Layer 9 of a small transformer language model trained on English Wikipedia (15 layers, counted from 0, width 128).
A neuron adds its activation times its output weights to the MLP's output. To switch it off is to set its activation to zero at one token and run the rest of the model.

Output weights of the MLP neurons that the questions are about. A number n stands for (n - 128) times 0.011.
n54: 124, 125, 115, 147, 140, 144, 175, 111, 155, 140, 149, 130, 153, 139, 183, 123, 134, 169, 117, 136, 115, 136, 107, 161, 125, 144, 115, 155, 127, 117, 119, 143, 114, 134, 99, 138, 152, 130, 138, 133, 131, 111, 132, 119, 142, 114, 106, 154, 120, 142, 153, 162, 53, 105, 131, 116, 138, 102, 146, 121, 122, 132, 112, 130, 149, 154, 114, 149, 139, 129, 125, 131, 125, 92, 117, 138, 141, 141, 101, 86, 105, 155, 136, 126, 172, 141, 132, 155, 109, 127, 112, 152, 101, 116, 124, 151, 141, 124, 102, 141, 149, 106, 104, 120, 118, 137, 116, 123, 119, 147, 117, 102, 143, 128, 127, 78, 141, 113, 121, 144, 114, 139, 127, 121, 125, 122, 138, 119
n78: 117, 133, 160, 116, 152, 129, 141, 124, 150, 122, 125, 147, 141, 99, 146, 154, 133, 131, 103, 150, 146, 135, 148, 103, 94, 129, 143, 115, 137, 112, 142, 114, 133, 122, 114, 118, 108, 149, 113, 121, 147, 124, 133, 131, 141, 145, 154, 159, 148, 93, 121, 155, 246, 111, 125, 172, 136, 115, 145, 100, 134, 132, 108, 125, 128, 100, 126, 93, 160, 109, 111, 118, 160, 131, 142, 88, 113, 122, 135, 135, 132, 95, 119, 97, 157, 124, 99, 133, 125, 137, 111, 163, 120, 117, 126, 115, 78, 153, 134, 135, 121, 126, 102, 121, 157, 119, 112, 132, 134, 136, 127, 114, 127, 98, 106, 119, 126, 121, 157, 137, 135, 111, 129, 134, 136, 120, 138, 133
n102: 151, 157, 119, 122, 137, 110, 103, 150, 132, 119, 162, 116, 116, 142, 112, 118, 148, 100, 131, 127, 147, 131, 147, 118, 128, 111, 106, 135, 132, 126, 155, 136, 126, 113, 108, 120, 133, 101, 107, 117, 131, 121, 116, 141, 133, 146, 129, 113, 127, 119, 129, 142, 197, 115, 130, 151, 121, 136, 125, 119, 136, 131, 116, 138, 130, 144, 132, 139, 132, 117, 118, 103, 125, 121, 126, 124, 136, 129, 136, 129, 139, 145, 131, 114, 135, 99, 110, 125, 107, 113, 121, 112, 143, 131, 117, 112, 127, 137, 122, 130, 139, 142, 130, 103, 118, 121, 137, 154, 123, 98, 119, 115, 144, 146, 129, 143, 128, 117, 124, 153, 106, 128, 119, 123, 112, 139, 148, 103
n107: 135, 133, 134, 148, 114, 102, 151, 114, 126, 153, 136, 137, 130, 133, 147, 140, 118, 129, 119, 145, 109, 108, 160, 135, 130, 117, 115, 125, 139, 153, 127, 133, 127, 134, 121, 128, 136, 121, 142, 125, 123, 140, 99, 108, 142, 101, 124, 153, 130, 137, 133, 147, 125, 108, 136, 119, 152, 126, 142, 137, 154, 111, 115, 112, 134, 97, 138, 132, 130, 130, 148, 100, 141, 154, 123, 117, 101, 121, 122, 140, 137, 110, 104, 82, 158, 142, 139, 137, 161, 130, 122, 120, 131, 139, 138, 135, 111, 127, 134, 131, 105, 128, 133, 109, 132, 123, 125, 106, 154, 157, 129, 136, 131, 99, 148, 137, 135, 129, 134, 133, 124, 153, 115, 131, 154, 146, 126, 131
n144: 101, 134, 116, 124, 114, 113, 111, 141, 135, 108, 114, 133, 113, 156, 122, 115, 106, 124, 121, 104, 140, 87, 138, 139, 120, 167, 152, 99, 145, 119, 107, 123, 125, 142, 130, 135, 131, 118, 117, 137, 154, 112, 128, 130, 132, 145, 127, 147, 157, 111, 104, 144, 154, 129, 107, 102, 125, 149, 116, 129, 158, 137, 152, 129, 124, 113, 133, 159, 137, 118, 104, 150, 137, 113, 157, 137, 159, 125, 129, 140, 117, 106, 119, 111, 132, 124, 140, 145, 128, 126, 141, 135, 94, 121, 150, 122, 159, 109, 142, 131, 90, 117, 117, 117, 112, 121, 146, 145, 140, 125, 140, 136, 156, 137, 114, 164, 103, 128, 150, 145, 94, 132, 120, 116, 150, 110, 108, 140
n153: 131, 122, 141, 121, 108, 137, 141, 133, 126, 129, 95, 106, 157, 130, 136, 138, 135, 123, 110, 110, 133, 139, 127, 144, 136, 128, 142, 140, 141, 135, 133, 113, 116, 126, 142, 98, 139, 142, 116, 129, 140, 122, 133, 121, 118, 128, 126, 105, 154, 132, 121, 140, 178, 109, 123, 101, 137, 113, 111, 116, 97, 162, 129, 131, 128, 125, 132, 113, 129, 121, 124, 127, 124, 121, 141, 139, 111, 120, 132, 144, 135, 150, 150, 129, 132, 136, 123, 136, 111, 139, 142, 119, 149, 118, 108, 124, 133, 145, 141, 107, 140, 148, 113, 145, 107, 119, 141, 128, 107, 137, 130, 124, 129, 125, 120, 96, 108, 127, 123, 116, 145, 125, 128, 84, 110, 120, 141, 123
n192: 113, 137, 116, 161, 113, 147, 117, 116, 172, 142, 128, 100, 122, 126, 107, 155, 138, 119, 116, 133, 114, 106, 115, 125, 110, 123, 129, 148, 120, 148, 129, 135, 147, 117, 135, 101, 135, 144, 115, 168, 131, 109, 126, 134, 127, 128, 122, 179, 109, 129, 125, 110, 106, 149, 144, 160, 143, 153, 135, 142, 114, 137, 102, 158, 112, 112, 122, 130, 135, 124, 130, 146, 127, 137, 135, 128, 119, 111, 106, 130, 104, 100, 122, 143, 155, 97, 139, 143, 153, 128, 121, 146, 143, 135, 153, 149, 138, 104, 142, 119, 109, 140, 104, 136, 118, 120, 106, 112, 120, 150, 132, 110, 125, 135, 111, 136, 136, 146, 103, 129, 120, 122, 107, 127, 153, 138, 139, 132
n223: 90, 110, 124, 107, 128, 153, 119, 151, 150, 136, 128, 109, 152, 143, 119, 116, 166, 125, 114, 145, 143, 169, 126, 86, 108, 118, 120, 141, 104, 111, 113, 143, 137, 138, 146, 134, 131, 151, 121, 100, 125, 113, 122, 106, 147, 114, 123, 124, 150, 148, 119, 130, 63, 104, 122, 91, 120, 122, 139, 102, 138, 121, 110, 152, 130, 150, 131, 137, 115, 117, 143, 137, 129, 112, 115, 117, 131, 127, 104, 130, 126, 135, 134, 138, 123, 111, 126, 105, 114, 140, 156, 173, 118, 129, 126, 108, 138, 142, 124, 106, 168, 124, 110, 117, 136, 116, 131, 128, 150, 118, 151, 125, 150, 153, 111, 101, 139, 101, 123, 109, 120, 135, 127, 145, 165, 135, 135, 118
n259: 118, 154, 90, 121, 108, 160, 112, 120, 175, 120, 127, 130, 125, 137, 142, 130, 160, 109, 140, 121, 115, 129, 161, 114, 103, 142, 116, 109, 158, 125, 140, 134, 144, 107, 154, 122, 102, 123, 115, 105, 130, 121, 116, 112, 131, 102, 106, 105, 126, 116, 94, 124, 165, 127, 131, 133, 127, 120, 82, 130, 92, 148, 130, 158, 118, 103, 179, 124, 148, 107, 147, 81, 115, 167, 103, 131, 146, 136, 138, 107, 107, 147, 152, 121, 113, 123, 125, 160, 113, 136, 152, 124, 134, 134, 111, 134, 111, 127, 139, 141, 127, 120, 108, 127, 159, 101, 110, 127, 160, 123, 124, 120, 122, 109, 101, 134, 101, 123, 116, 137, 131, 146, 127, 157, 143, 138, 139, 135
n293: 126, 120, 136, 114, 164, 124, 136, 149, 86, 133, 128, 155, 123, 127, 128, 117, 134, 133, 99, 95, 99, 144, 113, 131, 114, 112, 107, 143, 136, 107, 125, 115, 137, 104, 154, 142, 110, 142, 103, 101, 126, 129, 120, 157, 127, 135, 95, 127, 110, 107, 107, 155, 116, 119, 137, 118, 152, 124, 108, 91, 142, 159, 133, 92, 108, 136, 148, 147, 145, 127, 151, 109, 126, 119, 112, 135, 135, 95, 130, 120, 93, 130, 116, 137, 109, 113, 109, 152, 87, 107, 144, 84, 151, 128, 123, 153, 135, 149, 116, 128, 120, 120, 134, 136, 112, 131, 117, 108, 121, 139, 141, 117, 133, 120, 120, 131, 113, 138, 151, 106, 155, 107, 123, 100, 90, 132, 99, 152
n296: 142, 121, 120, 164, 116, 167, 118, 115, 113, 113, 157, 147, 129, 141, 119, 125, 140, 156, 116, 139, 125, 138, 130, 159, 115, 128, 154, 124, 136, 135, 110, 144, 156, 120, 123, 147, 147, 97, 137, 138, 124, 133, 116, 153, 141, 130, 135, 136, 133, 141, 116, 125, 194, 132, 123, 127, 149, 91, 125, 126, 133, 128, 131, 148, 114, 135, 125, 128, 109, 139, 154, 125, 129, 130, 125, 162, 97, 139, 109, 132, 105, 128, 97, 128, 124, 120, 141, 111, 128, 156, 123, 102, 133, 139, 120, 102, 137, 143, 135, 162, 139, 137, 127, 148, 143, 121, 115, 127, 144, 136, 119, 142, 124, 116, 115, 165, 128, 119, 147, 155, 143, 142, 143, 131, 106, 137, 137, 134
n312: 118, 131, 131, 130, 135, 91, 137, 121, 131, 133, 152, 130, 120, 117, 127, 119, 107, 144, 113, 125, 113, 118, 117, 156, 128, 146, 105, 160, 149, 113, 157, 111, 123, 135, 117, 135, 106, 109, 153, 138, 135, 138, 127, 119, 87, 145, 119, 100, 127, 108, 153, 98, 62, 120, 174, 124, 109, 141, 105, 123, 125, 133, 136, 124, 104, 132, 124, 124, 144, 142, 87, 129, 121, 133, 130, 109, 103, 127, 124, 118, 127, 111, 150, 138, 152, 139, 124, 127, 151, 110, 119, 159, 120, 112, 128, 103, 102, 147, 104, 139, 102, 119, 142, 124, 120, 125, 139, 98, 97, 128, 122, 153, 131, 112, 106, 133, 137, 140, 144, 134, 128, 117, 135, 151, 112, 118, 116, 139
n342: 109, 146, 124, 121, 140, 135, 120, 110, 106, 117, 121, 139, 109, 138, 141, 119, 131, 113, 164, 135, 128, 162, 132, 99, 126, 149, 103, 121, 130, 125, 139, 149, 113, 125, 122, 122, 127, 147, 142, 138, 151, 171, 131, 128, 122, 144, 100, 144, 123, 147, 124, 137, 93, 151, 91, 121, 92, 149, 123, 123, 113, 104, 136, 124, 140, 123, 117, 128, 130, 121, 153, 134, 126, 110, 152, 160, 132, 148, 128, 147, 136, 114, 124, 110, 112, 121, 86, 121, 139, 130, 123, 107, 142, 138, 118, 111, 117, 123, 150, 128, 160, 130, 155, 124, 113, 153, 131, 160, 150, 131, 122, 147, 116, 138, 115, 145, 157, 112, 137, 144, 118, 154, 140, 129, 121, 139, 112, 156
n432: 132, 116, 131, 138, 111, 127, 120, 116, 113, 136, 113, 129, 112, 124, 117, 141, 131, 163, 94, 117, 168, 121, 139, 130, 123, 127, 124, 128, 125, 115, 141, 109, 109, 114, 148, 116, 141, 135, 106, 134, 130, 109, 140, 118, 120, 133, 135, 124, 130, 121, 125, 136, 174, 118, 141, 124, 140, 125, 107, 144, 112, 138, 137, 115, 133, 116, 152, 147, 130, 156, 128, 136, 125, 131, 111, 131, 104, 127, 87, 139, 121, 126, 114, 113, 125, 122, 129, 131, 109, 127, 133, 139, 136, 106, 132, 136, 124, 152, 128, 136, 100, 135, 131, 128, 119, 134, 130, 125, 143, 161, 128, 128, 131, 105, 105, 137, 132, 139, 132, 133, 119, 123, 113, 116, 137, 83, 135, 119
n452: 131, 173, 127, 126, 130, 120, 126, 124, 111, 111, 107, 115, 119, 106, 117, 115, 131, 129, 129, 144, 160, 137, 126, 99, 132, 123, 118, 152, 147, 120, 138, 124, 110, 165, 123, 96, 129, 126, 160, 154, 120, 138, 122, 139, 108, 123, 124, 141, 137, 133, 112, 132, 165, 139, 110, 139, 128, 181, 136, 141, 166, 124, 119, 139, 136, 159, 153, 142, 117, 143, 92, 121, 109, 105, 158, 113, 130, 141, 158, 170, 164, 136, 117, 136, 120, 120, 118, 166, 122, 132, 130, 100, 131, 115, 105, 109, 133, 145, 111, 140, 106, 134, 144, 120, 139, 132, 128, 154, 122, 139, 129, 162, 135, 120, 97, 140, 109, 107, 130, 122, 125, 114, 121, 128, 129, 136, 153, 125

Each question names a token from some text and the token that comes next. It shows the activations a of the neurons there, in the order above. A number n stands for (n - 128) times 0.06.

Then comes g, the gradient of the next token's log-probability with respect to the MLP's output, scaled to length 1. A neuron's effect is roughly proportional to its activation times (output weights . g). A number n stands for (n - 128) times 0.003.

"Cal", then "ling"
a: 132, 126, 127, 124, 128, 128, 130, 127, 123, 107, 132, 127, 123, 129, 80
g: 153, 151, 131, 125, 123, 143, 109, 184, 136, 99, 63, 134, 132, 141, 99, 77, 134, 102, 119, 150, 141, 74, 97, 188, 132, 157, 187, 108, 126, 135, 137, 133, 168, 154, 176, 104, 163, 129, 183, 116, 150, 125, 157, 183, 57, 118, 169, 129, 113, 137, 143, 119, 131, 136, 130, 145, 129, 97, 143, 138, 81, 107, 127, 165, 143, 120, 139, 72, 147, 129, 112, 168, 127, 130, 131, 136, 158, 118, 108, 177, 124, 165, 86, 125, 140, 121, 136, 111, 77, 128, 164, 138, 90, 128, 142, 150, 85, 84, 120, 129, 127, 67, 121, 102, 109, 137, 125, 120, 101, 117, 149, 82, 81, 97, 92, 151, 167, 175, 171, 168, 118, 145, 42, 70, 111, 115, 164, 132
Which neuron, switched off, lowers the next token's probability most? n293

" viol", then "a"
a: 124, 126, 129, 130, 126, 131, 120, 124, 125, 129, 128, 126, 133, 128, 126
g: 163, 109, 143, 145, 125, 125, 91, 137, 135, 106, 131, 151, 111, 154, 80, 137, 118, 68, 119, 58, 112, 114, 130, 159, 105, 122, 145, 79, 105, 160, 167, 112, 108, 162, 83, 133, 106, 71, 123, 132, 120, 84, 148, 164, 120, 153, 104, 109, 176, 130, 140, 135, 74, 65, 116, 92, 111, 114, 188, 86, 145, 104, 170, 108, 120, 90, 135, 124, 133, 115, 115, 117, 154, 126, 106, 145, 98, 118, 153, 154, 173, 83, 92, 222, 135, 89, 126, 122, 129, 150, 169, 133, 182, 156, 106, 75, 91, 129, 114, 178, 70, 156, 139, 111, 165, 160, 105, 122, 127, 166, 101, 146, 90, 111, 103, 137, 91, 148, 143, 118, 156, 120, 121, 79, 138, 104, 103, 124
Which neuron, switched off, lowers the next token's probability most? n54

"gar", then " –"
a: 128, 135, 124, 128, 127, 134, 123, 132, 129, 121, 126, 134, 126, 130, 141
g: 159, 139, 106, 97, 107, 129, 86, 99, 99, 108, 90, 132, 108, 96, 136, 149, 122, 108, 114, 144, 124, 136, 146, 102, 67, 116, 173, 110, 156, 143, 117, 137, 177, 191, 121, 140, 113, 132, 174, 120, 120, 108, 136, 92, 133, 114, 101, 111, 54, 80, 112, 78, 143, 152, 160, 152, 102, 172, 65, 125, 147, 119, 94, 110, 127, 103, 200, 132, 141, 157, 147, 113, 97, 174, 196, 119, 120, 76, 132, 170, 129, 84, 156, 159, 153, 92, 127, 99, 124, 168, 131, 161, 123, 185, 178, 128, 114, 135, 141, 113, 119, 145, 129, 149, 183, 112, 112, 144, 101, 137, 127, 133, 97, 58, 176, 72, 104, 135, 124, 100, 144, 103, 97, 136, 140, 155, 164, 104
Which neuron, switched off, lowers the next token's probability most? n452

" his", then " V"
a: 130, 126, 97, 127, 131, 127, 123, 128, 128, 125, 74, 128, 128, 128, 127
g: 142, 137, 128, 143, 103, 143, 169, 147, 108, 144, 109, 109, 124, 90, 184, 153, 173, 127, 113, 131, 148, 108, 157, 162, 101, 115, 149, 207, 143, 128, 139, 133, 104, 184, 127, 81, 173, 122, 166, 158, 99, 99, 97, 110, 95, 180, 148, 133, 161, 102, 140, 102, 128, 142, 139, 89, 107, 147, 144, 145, 158, 154, 135, 162, 87, 114, 141, 139, 93, 108, 62, 156, 143, 142, 122, 145, 132, 132, 97, 112, 132, 108, 127, 192, 148, 82, 142, 110, 160, 80, 173, 130, 161, 164, 137, 140, 128, 148, 135, 98, 144, 156, 54, 109, 160, 121, 138, 139, 75, 151, 106, 87, 89, 192, 109, 87, 83, 191, 114, 118, 139, 133, 90, 190, 100, 151, 131, 138
Which neuron, switched off, lowers the next token's probability most? n296

" 8", then "/"
a: 119, 132, 128, 127, 125, 124, 125, 144, 128, 125, 127, 128, 128, 129, 127
g: 122, 133, 150, 127, 121, 137, 118, 126, 120, 106, 109, 143, 108, 178, 100, 63, 92, 149, 164, 122, 158, 117, 139, 126, 150, 157, 176, 179, 158, 139, 104, 116, 105, 139, 172, 142, 115, 149, 146, 160, 160, 149, 86, 117, 63, 85, 120, 108, 151, 121, 127, 163, 170, 147, 178, 75, 152, 108, 129, 98, 158, 140, 124, 102, 141, 127, 115, 147, 72, 77, 111, 174, 63, 115, 172, 143, 125, 175, 150, 119, 128, 117, 149, 124, 173, 158, 173, 137, 118, 99, 105, 130, 65, 83, 145, 139, 136, 82, 80, 135, 172, 129, 100, 117, 137, 169, 148, 143, 60, 142, 105, 89, 104, 94, 138, 168, 126, 110, 133, 93, 169, 100, 101, 104, 157, 179, 166, 131
Which neuron, switched off, raises the next token's probability most? n223

" –", then " tro"
a: 175, 127, 129, 132, 131, 127, 133, 128, 128, 127, 126, 132, 127, 123, 125
g: 109, 143, 151, 93, 137, 184, 119, 123, 112, 132, 87, 132, 162, 115, 142, 100, 117, 131, 112, 171, 108, 123, 126, 112, 120, 202, 93, 132, 136, 152, 92, 129, 151, 129, 71, 161, 111, 141, 116, 157, 136, 116, 129, 111, 142, 164, 79, 167, 146, 152, 144, 139, 142, 114, 209, 139, 145, 148, 95, 126, 107, 82, 149, 147, 139, 153, 144, 190, 164, 80, 117, 138, 96, 92, 199, 130, 140, 137, 156, 152, 119, 78, 140, 153, 165, 184, 85, 183, 124, 94, 96, 148, 138, 104, 112, 113, 105, 120, 119, 95, 101, 82, 118, 199, 185, 116, 128, 145, 155, 157, 137, 148, 155, 85, 130, 154, 204, 110, 151, 128, 95, 141, 137, 143, 110, 138, 161, 94
Which neuron, switched off, lowers the next token's probability most? n54

" Nat", then "e"
a: 128, 124, 122, 133, 123, 128, 120, 127, 126, 126, 127, 128, 128, 126, 121
g: 168, 160, 124, 149, 171, 134, 167, 205, 171, 152, 137, 137, 134, 153, 85, 155, 171, 98, 127, 149, 154, 110, 134, 107, 149, 98, 105, 105, 149, 138, 156, 101, 153, 152, 40, 117, 125, 126, 152, 193, 128, 140, 107, 134, 152, 106, 203, 120, 166, 102, 98, 130, 130, 129, 153, 137, 85, 158, 213, 137, 164, 82, 137, 104, 116, 82, 142, 139, 124, 133, 107, 150, 145, 96, 157, 102, 118, 108, 136, 160, 170, 95, 128, 153, 92, 139, 160, 151, 156, 154, 184, 130, 112, 121, 139, 151, 88, 172, 150, 153, 143, 98, 136, 137, 104, 106, 121, 127, 140, 142, 135, 154, 136, 172, 75, 106, 124, 147, 140, 153, 73, 74, 142, 98, 147, 79, 107, 125
Which neuron, switched off, raises the next token's probability most? n452

" j", then "oy"
a: 120, 121, 129, 129, 142, 128, 103, 126, 131, 133, 131, 128, 131, 128, 128
g: 88, 103, 168, 122, 157, 95, 107, 126, 169, 134, 126, 140, 124, 134, 141, 87, 160, 185, 110, 139, 172, 74, 155, 151, 114, 81, 138, 108, 82, 138, 130, 105, 139, 135, 85, 175, 137, 163, 133, 114, 113, 106, 121, 123, 85, 149, 103, 107, 148, 107, 78, 127, 129, 97, 116, 109, 168, 102, 166, 94, 186, 125, 153, 118, 132, 92, 150, 128, 137, 123, 111, 120, 157, 178, 101, 166, 125, 93, 94, 110, 144, 98, 120, 82, 127, 121, 135, 157, 110, 204, 153, 135, 106, 99, 95, 153, 91, 113, 143, 123, 206, 110, 69, 126, 173, 68, 162, 110, 143, 142, 49, 159, 156, 97, 157, 128, 96, 150, 156, 151, 94, 104, 147, 91, 144, 106, 119, 146
Which neuron, switched off, lowers the next token's probability most? n192

" ban", then "jo"
a: 134, 128, 123, 130, 126, 129, 128, 142, 128, 128, 128, 129, 132, 129, 130
g: 71, 107, 93, 164, 111, 104, 150, 127, 154, 165, 109, 159, 109, 99, 112, 143, 83, 145, 165, 107, 121, 159, 126, 100, 83, 116, 92, 165, 54, 143, 128, 114, 158, 94, 97, 96, 190, 110, 139, 108, 130, 74, 139, 125, 91, 129, 87, 108, 90, 91, 107, 109, 150, 120, 109, 79, 113, 165, 116, 102, 149, 152, 80, 158, 154, 133, 154, 114, 183, 153, 175, 146, 145, 144, 143, 126, 150, 71, 119, 164, 153, 120, 126, 138, 109, 148, 131, 78, 135, 168, 155, 172, 81, 126, 88, 110, 144, 125, 87, 173, 118, 146, 80, 139, 120, 152, 114, 141, 78, 141, 161, 155, 194, 117, 106, 122, 102, 144, 147, 155, 115, 142, 142, 173, 125, 127, 116, 199
Which neuron, switched off, lowers the next token's probability most? n223

" ten", then ","
a: 128, 129, 122, 126, 128, 128, 128, 128, 129, 128, 124, 130, 116, 128, 129
g: 152, 104, 88, 156, 85, 148, 124, 89, 146, 108, 103, 175, 101, 107, 140, 173, 129, 117, 127, 113, 161, 145, 147, 95, 108, 82, 144, 114, 163, 130, 117, 161, 108, 184, 114, 168, 114, 115, 46, 169, 104, 82, 111, 124, 118, 124, 129, 79, 59, 129, 120, 97, 118, 97, 160, 105, 197, 137, 136, 141, 106, 80, 99, 153, 92, 89, 110, 105, 117, 132, 105, 76, 91, 76, 148, 150, 130, 129, 107, 145, 113, 161, 171, 128, 74, 171, 108, 103, 74, 148, 132, 161, 113, 122, 161, 118, 117, 175, 126, 177, 129, 98, 116, 121, 152, 93, 149, 92, 130, 122, 149, 162, 162, 91, 168, 137, 102, 161, 78, 144, 134, 119, 121, 100, 131, 176, 140, 140
Which neuron, switched off, lowers the next token's probability most? n342

" Mac", then "ross"
a: 128, 128, 133, 141, 126, 128, 123, 129, 131, 125, 131, 128, 129, 128, 115
g: 70, 142, 145, 98, 140, 135, 168, 129, 85, 154, 163, 122, 97, 149, 121, 124, 81, 95, 121, 149, 82, 148, 103, 94, 123, 182, 142, 148, 148, 153, 191, 61, 102, 159, 141, 136, 93, 108, 130, 143, 150, 136, 129, 58, 143, 166, 101, 125, 151, 117, 121, 108, 123, 137, 141, 150, 80, 121, 175, 124, 141, 107, 167, 141, 85, 103, 128, 138, 105, 114, 150, 190, 79, 138, 153, 81, 126, 148, 155, 143, 178, 141, 128, 75, 141, 140, 121, 94, 138, 166, 95, 157, 80, 146, 131, 104, 139, 75, 162, 106, 105, 98, 145, 80, 162, 102, 155, 139, 170, 169, 155, 148, 108, 173, 126, 136, 109, 86, 155, 141, 77, 84, 119, 69, 128, 131, 117, 120
Which neuron, switched off, raises the next token's probability most? n452

"oph", then "one"
a: 128, 130, 122, 128, 126, 128, 127, 128, 119, 129, 124, 129, 132, 138, 98
g: 104, 114, 149, 156, 172, 129, 58, 147, 125, 68, 145, 159, 188, 139, 168, 191, 125, 101, 153, 133, 150, 138, 83, 164, 106, 94, 138, 159, 138, 136, 100, 177, 174, 98, 109, 185, 137, 161, 119, 163, 158, 130, 131, 151, 107, 187, 123, 129, 137, 159, 158, 113, 140, 166, 112, 133, 139, 106, 128, 114, 109, 151, 120, 83, 102, 100, 172, 95, 113, 102, 87, 148, 107, 152, 101, 113, 137, 175, 129, 122, 142, 180, 118, 127, 156, 152, 157, 138, 180, 72, 87, 153, 128, 100, 102, 158, 115, 81, 92, 133, 130, 155, 170, 94, 96, 177, 158, 124, 119, 155, 107, 162, 108, 95, 73, 131, 178, 162, 119, 117, 140, 122, 160, 137, 155, 108, 135, 168
Which neuron, switched off, lowers the next token's probability most? n452

",", then " and"
a: 128, 128, 128, 123, 117, 127, 128, 127, 88, 127, 125, 128, 125, 126, 130
g: 97, 122, 170, 111, 86, 134, 122, 100, 186, 138, 74, 161, 151, 113, 88, 140, 131, 120, 164, 124, 144, 127, 150, 101, 161, 83, 108, 99, 113, 157, 132, 127, 177, 170, 142, 135, 165, 132, 93, 145, 147, 54, 120, 170, 115, 128, 151, 99, 101, 155, 122, 133, 138, 162, 153, 93, 136, 135, 89, 147, 119, 100, 132, 121, 60, 186, 167, 62, 166, 131, 138, 80, 151, 69, 104, 130, 112, 111, 123, 81, 168, 126, 118, 98, 127, 125, 115, 110, 153, 145, 128, 101, 162, 130, 174, 71, 118, 149, 117, 194, 138, 104, 122, 182, 109, 154, 100, 115, 114, 142, 107, 128, 55, 106, 96, 147, 57, 137, 121, 125, 132, 128, 115, 148, 132, 160, 96, 128
Which neuron, switched off, raises the next token's probability most? n259

",", then " signal"
a: 124, 127, 121, 129, 97, 128, 129, 128, 113, 129, 126, 129, 128, 125, 126
g: 134, 123, 165, 173, 150, 119, 83, 130, 77, 116, 177, 142, 139, 122, 93, 61, 96, 156, 156, 144, 118, 153, 134, 198, 123, 123, 159, 166, 132, 152, 111, 143, 104, 118, 134, 108, 99, 130, 132, 131, 180, 107, 85, 134, 131, 105, 70, 155, 118, 110, 139, 76, 145, 170, 157, 170, 103, 158, 148, 108, 191, 136, 85, 121, 117, 189, 159, 149, 122, 87, 162, 165, 162, 88, 154, 95, 163, 139, 75, 101, 139, 96, 117, 120, 146, 143, 125, 156, 144, 110, 181, 134, 143, 72, 89, 149, 126, 136, 106, 92, 116, 130, 173, 95, 115, 114, 92, 132, 139, 91, 137, 98, 180, 100, 101, 104, 186, 129, 167, 125, 160, 133, 132, 149, 150, 138, 138, 75
Which neuron, switched off, lowers the next token's probability most? n259

".", then " Fire"
a: 125, 128, 58, 126, 104, 124, 142, 128, 123, 128, 31, 129, 127, 126, 127
g: 139, 141, 139, 148, 159, 191, 169, 147, 79, 87, 184, 95, 131, 152, 123, 175, 125, 158, 99, 99, 178, 160, 132, 118, 97, 170, 71, 109, 141, 126, 82, 106, 120, 107, 75, 133, 142, 156, 126, 129, 96, 73, 99, 145, 86, 75, 113, 139, 157, 115, 168, 89, 121, 127, 142, 138, 139, 154, 160, 118, 125, 147, 134, 107, 164, 127, 112, 128, 123, 134, 163, 137, 157, 145, 122, 122, 178, 102, 100, 123, 141, 108, 64, 128, 166, 126, 132, 142, 127, 115, 196, 164, 185, 132, 56, 110, 184, 104, 103, 139, 131, 146, 113, 65, 150, 146, 121, 190, 175, 114, 149, 97, 115, 105, 115, 103, 165, 153, 102, 123, 127, 114, 137, 101, 74, 140, 112, 119
Which neuron, switched off, raises the next token's probability most? n102

"c", then "uss"
a: 126, 130, 134, 132, 125, 128, 133, 131, 123, 11, 117, 128, 132, 121, 128
g: 158, 111, 128, 183, 114, 128, 106, 158, 213, 44, 125, 118, 162, 124, 108, 152, 148, 77, 158, 127, 116, 151, 173, 108, 119, 164, 148, 141, 107, 129, 181, 132, 107, 144, 164, 84, 133, 103, 170, 121, 168, 98, 139, 153, 103, 79, 171, 139, 172, 94, 162, 92, 173, 154, 163, 113, 152, 67, 92, 132, 139, 136, 137, 143, 148, 148, 138, 150, 140, 160, 173, 103, 128, 144, 126, 115, 125, 165, 97, 107, 153, 104, 161, 140, 132, 143, 148, 144, 108, 144, 76, 97, 146, 153, 93, 85, 70, 122, 149, 158, 105, 133, 116, 112, 83, 141, 168, 99, 194, 106, 155, 136, 159, 181, 143, 117, 171, 140, 111, 112, 148, 119, 138, 124, 165, 128, 163, 141
Which neuron, switched off, lowers the next token's probability most? n293

"ed", then ";"
a: 132, 132, 37, 128, 127, 128, 127, 127, 127, 130, 112, 125, 128, 134, 128
g: 140, 80, 57, 115, 95, 150, 155, 103, 128, 110, 138, 117, 155, 45, 106, 125, 151, 135, 105, 134, 155, 110, 124, 159, 164, 90, 188, 146, 121, 90, 115, 150, 108, 143, 96, 113, 172, 96, 115, 113, 73, 152, 50, 65, 138, 96, 108, 162, 183, 124, 107, 88, 157, 151, 141, 130, 132, 128, 99, 107, 110, 143, 121, 135, 105, 165, 121, 156, 119, 151, 180, 81, 134, 188, 115, 128, 104, 123, 175, 90, 114, 155, 179, 144, 115, 165, 122, 120, 122, 114, 153, 92, 98, 79, 158, 116, 88, 150, 130, 106, 132, 95, 105, 150, 182, 130, 147, 74, 98, 155, 135, 105, 132, 108, 121, 126, 79, 107, 102, 112, 147, 111, 158, 166, 129, 129, 93, 138
Which neuron, switched off, lowers the next token's probability most? n102

" prize", then " money"
a: 129, 125, 115, 127, 129, 122, 129, 131, 127, 128, 117, 124, 163, 131, 122
g: 74, 135, 120, 102, 128, 143, 88, 144, 83, 124, 119, 138, 97, 148, 62, 118, 103, 166, 145, 95, 118, 134, 140, 127, 134, 126, 157, 158, 120, 86, 119, 113, 129, 142, 129, 145, 63, 114, 127, 106, 134, 154, 88, 97, 105, 137, 161, 131, 89, 101, 129, 151, 150, 152, 126, 180, 106, 149, 184, 120, 150, 130, 149, 163, 129, 80, 98, 134, 162, 110, 132, 133, 172, 160, 132, 147, 103, 122, 127, 96, 119, 114, 78, 100, 21, 172, 141, 141, 120, 166, 120, 198, 39, 117, 133, 139, 149, 163, 128, 176, 59, 121, 111, 139, 167, 122, 128, 144, 123, 159, 166, 92, 180, 146, 129, 116, 123, 129, 141, 140, 112, 140, 155, 108, 122, 147, 140, 63
Which neuron, switched off, raises the next token's probability most? n342

"000", then " feet"
a: 132, 128, 83, 128, 127, 128, 133, 128, 125, 128, 107, 128, 126, 129, 125
g: 147, 126, 141, 77, 97, 117, 56, 186, 122, 105, 131, 115, 173, 119, 108, 120, 75, 150, 152, 119, 106, 67, 135, 109, 126, 157, 105, 141, 137, 114, 147, 125, 141, 111, 108, 134, 51, 171, 75, 117, 94, 90, 127, 103, 62, 150, 98, 67, 146, 95, 142, 98, 119, 136, 115, 206, 142, 115, 115, 130, 75, 116, 126, 116, 171, 120, 159, 72, 160, 85, 97, 108, 115, 156, 129, 91, 115, 102, 143, 186, 166, 86, 109, 142, 111, 145, 126, 117, 104, 167, 154, 119, 152, 123, 51, 140, 143, 120, 98, 154, 119, 131, 109, 133, 146, 126, 160, 121, 132, 134, 100, 97, 119, 134, 161, 111, 134, 59, 138, 146, 87, 125, 119, 157, 126, 142, 160, 144
Which neuron, switched off, lowers the next token's probability most? n296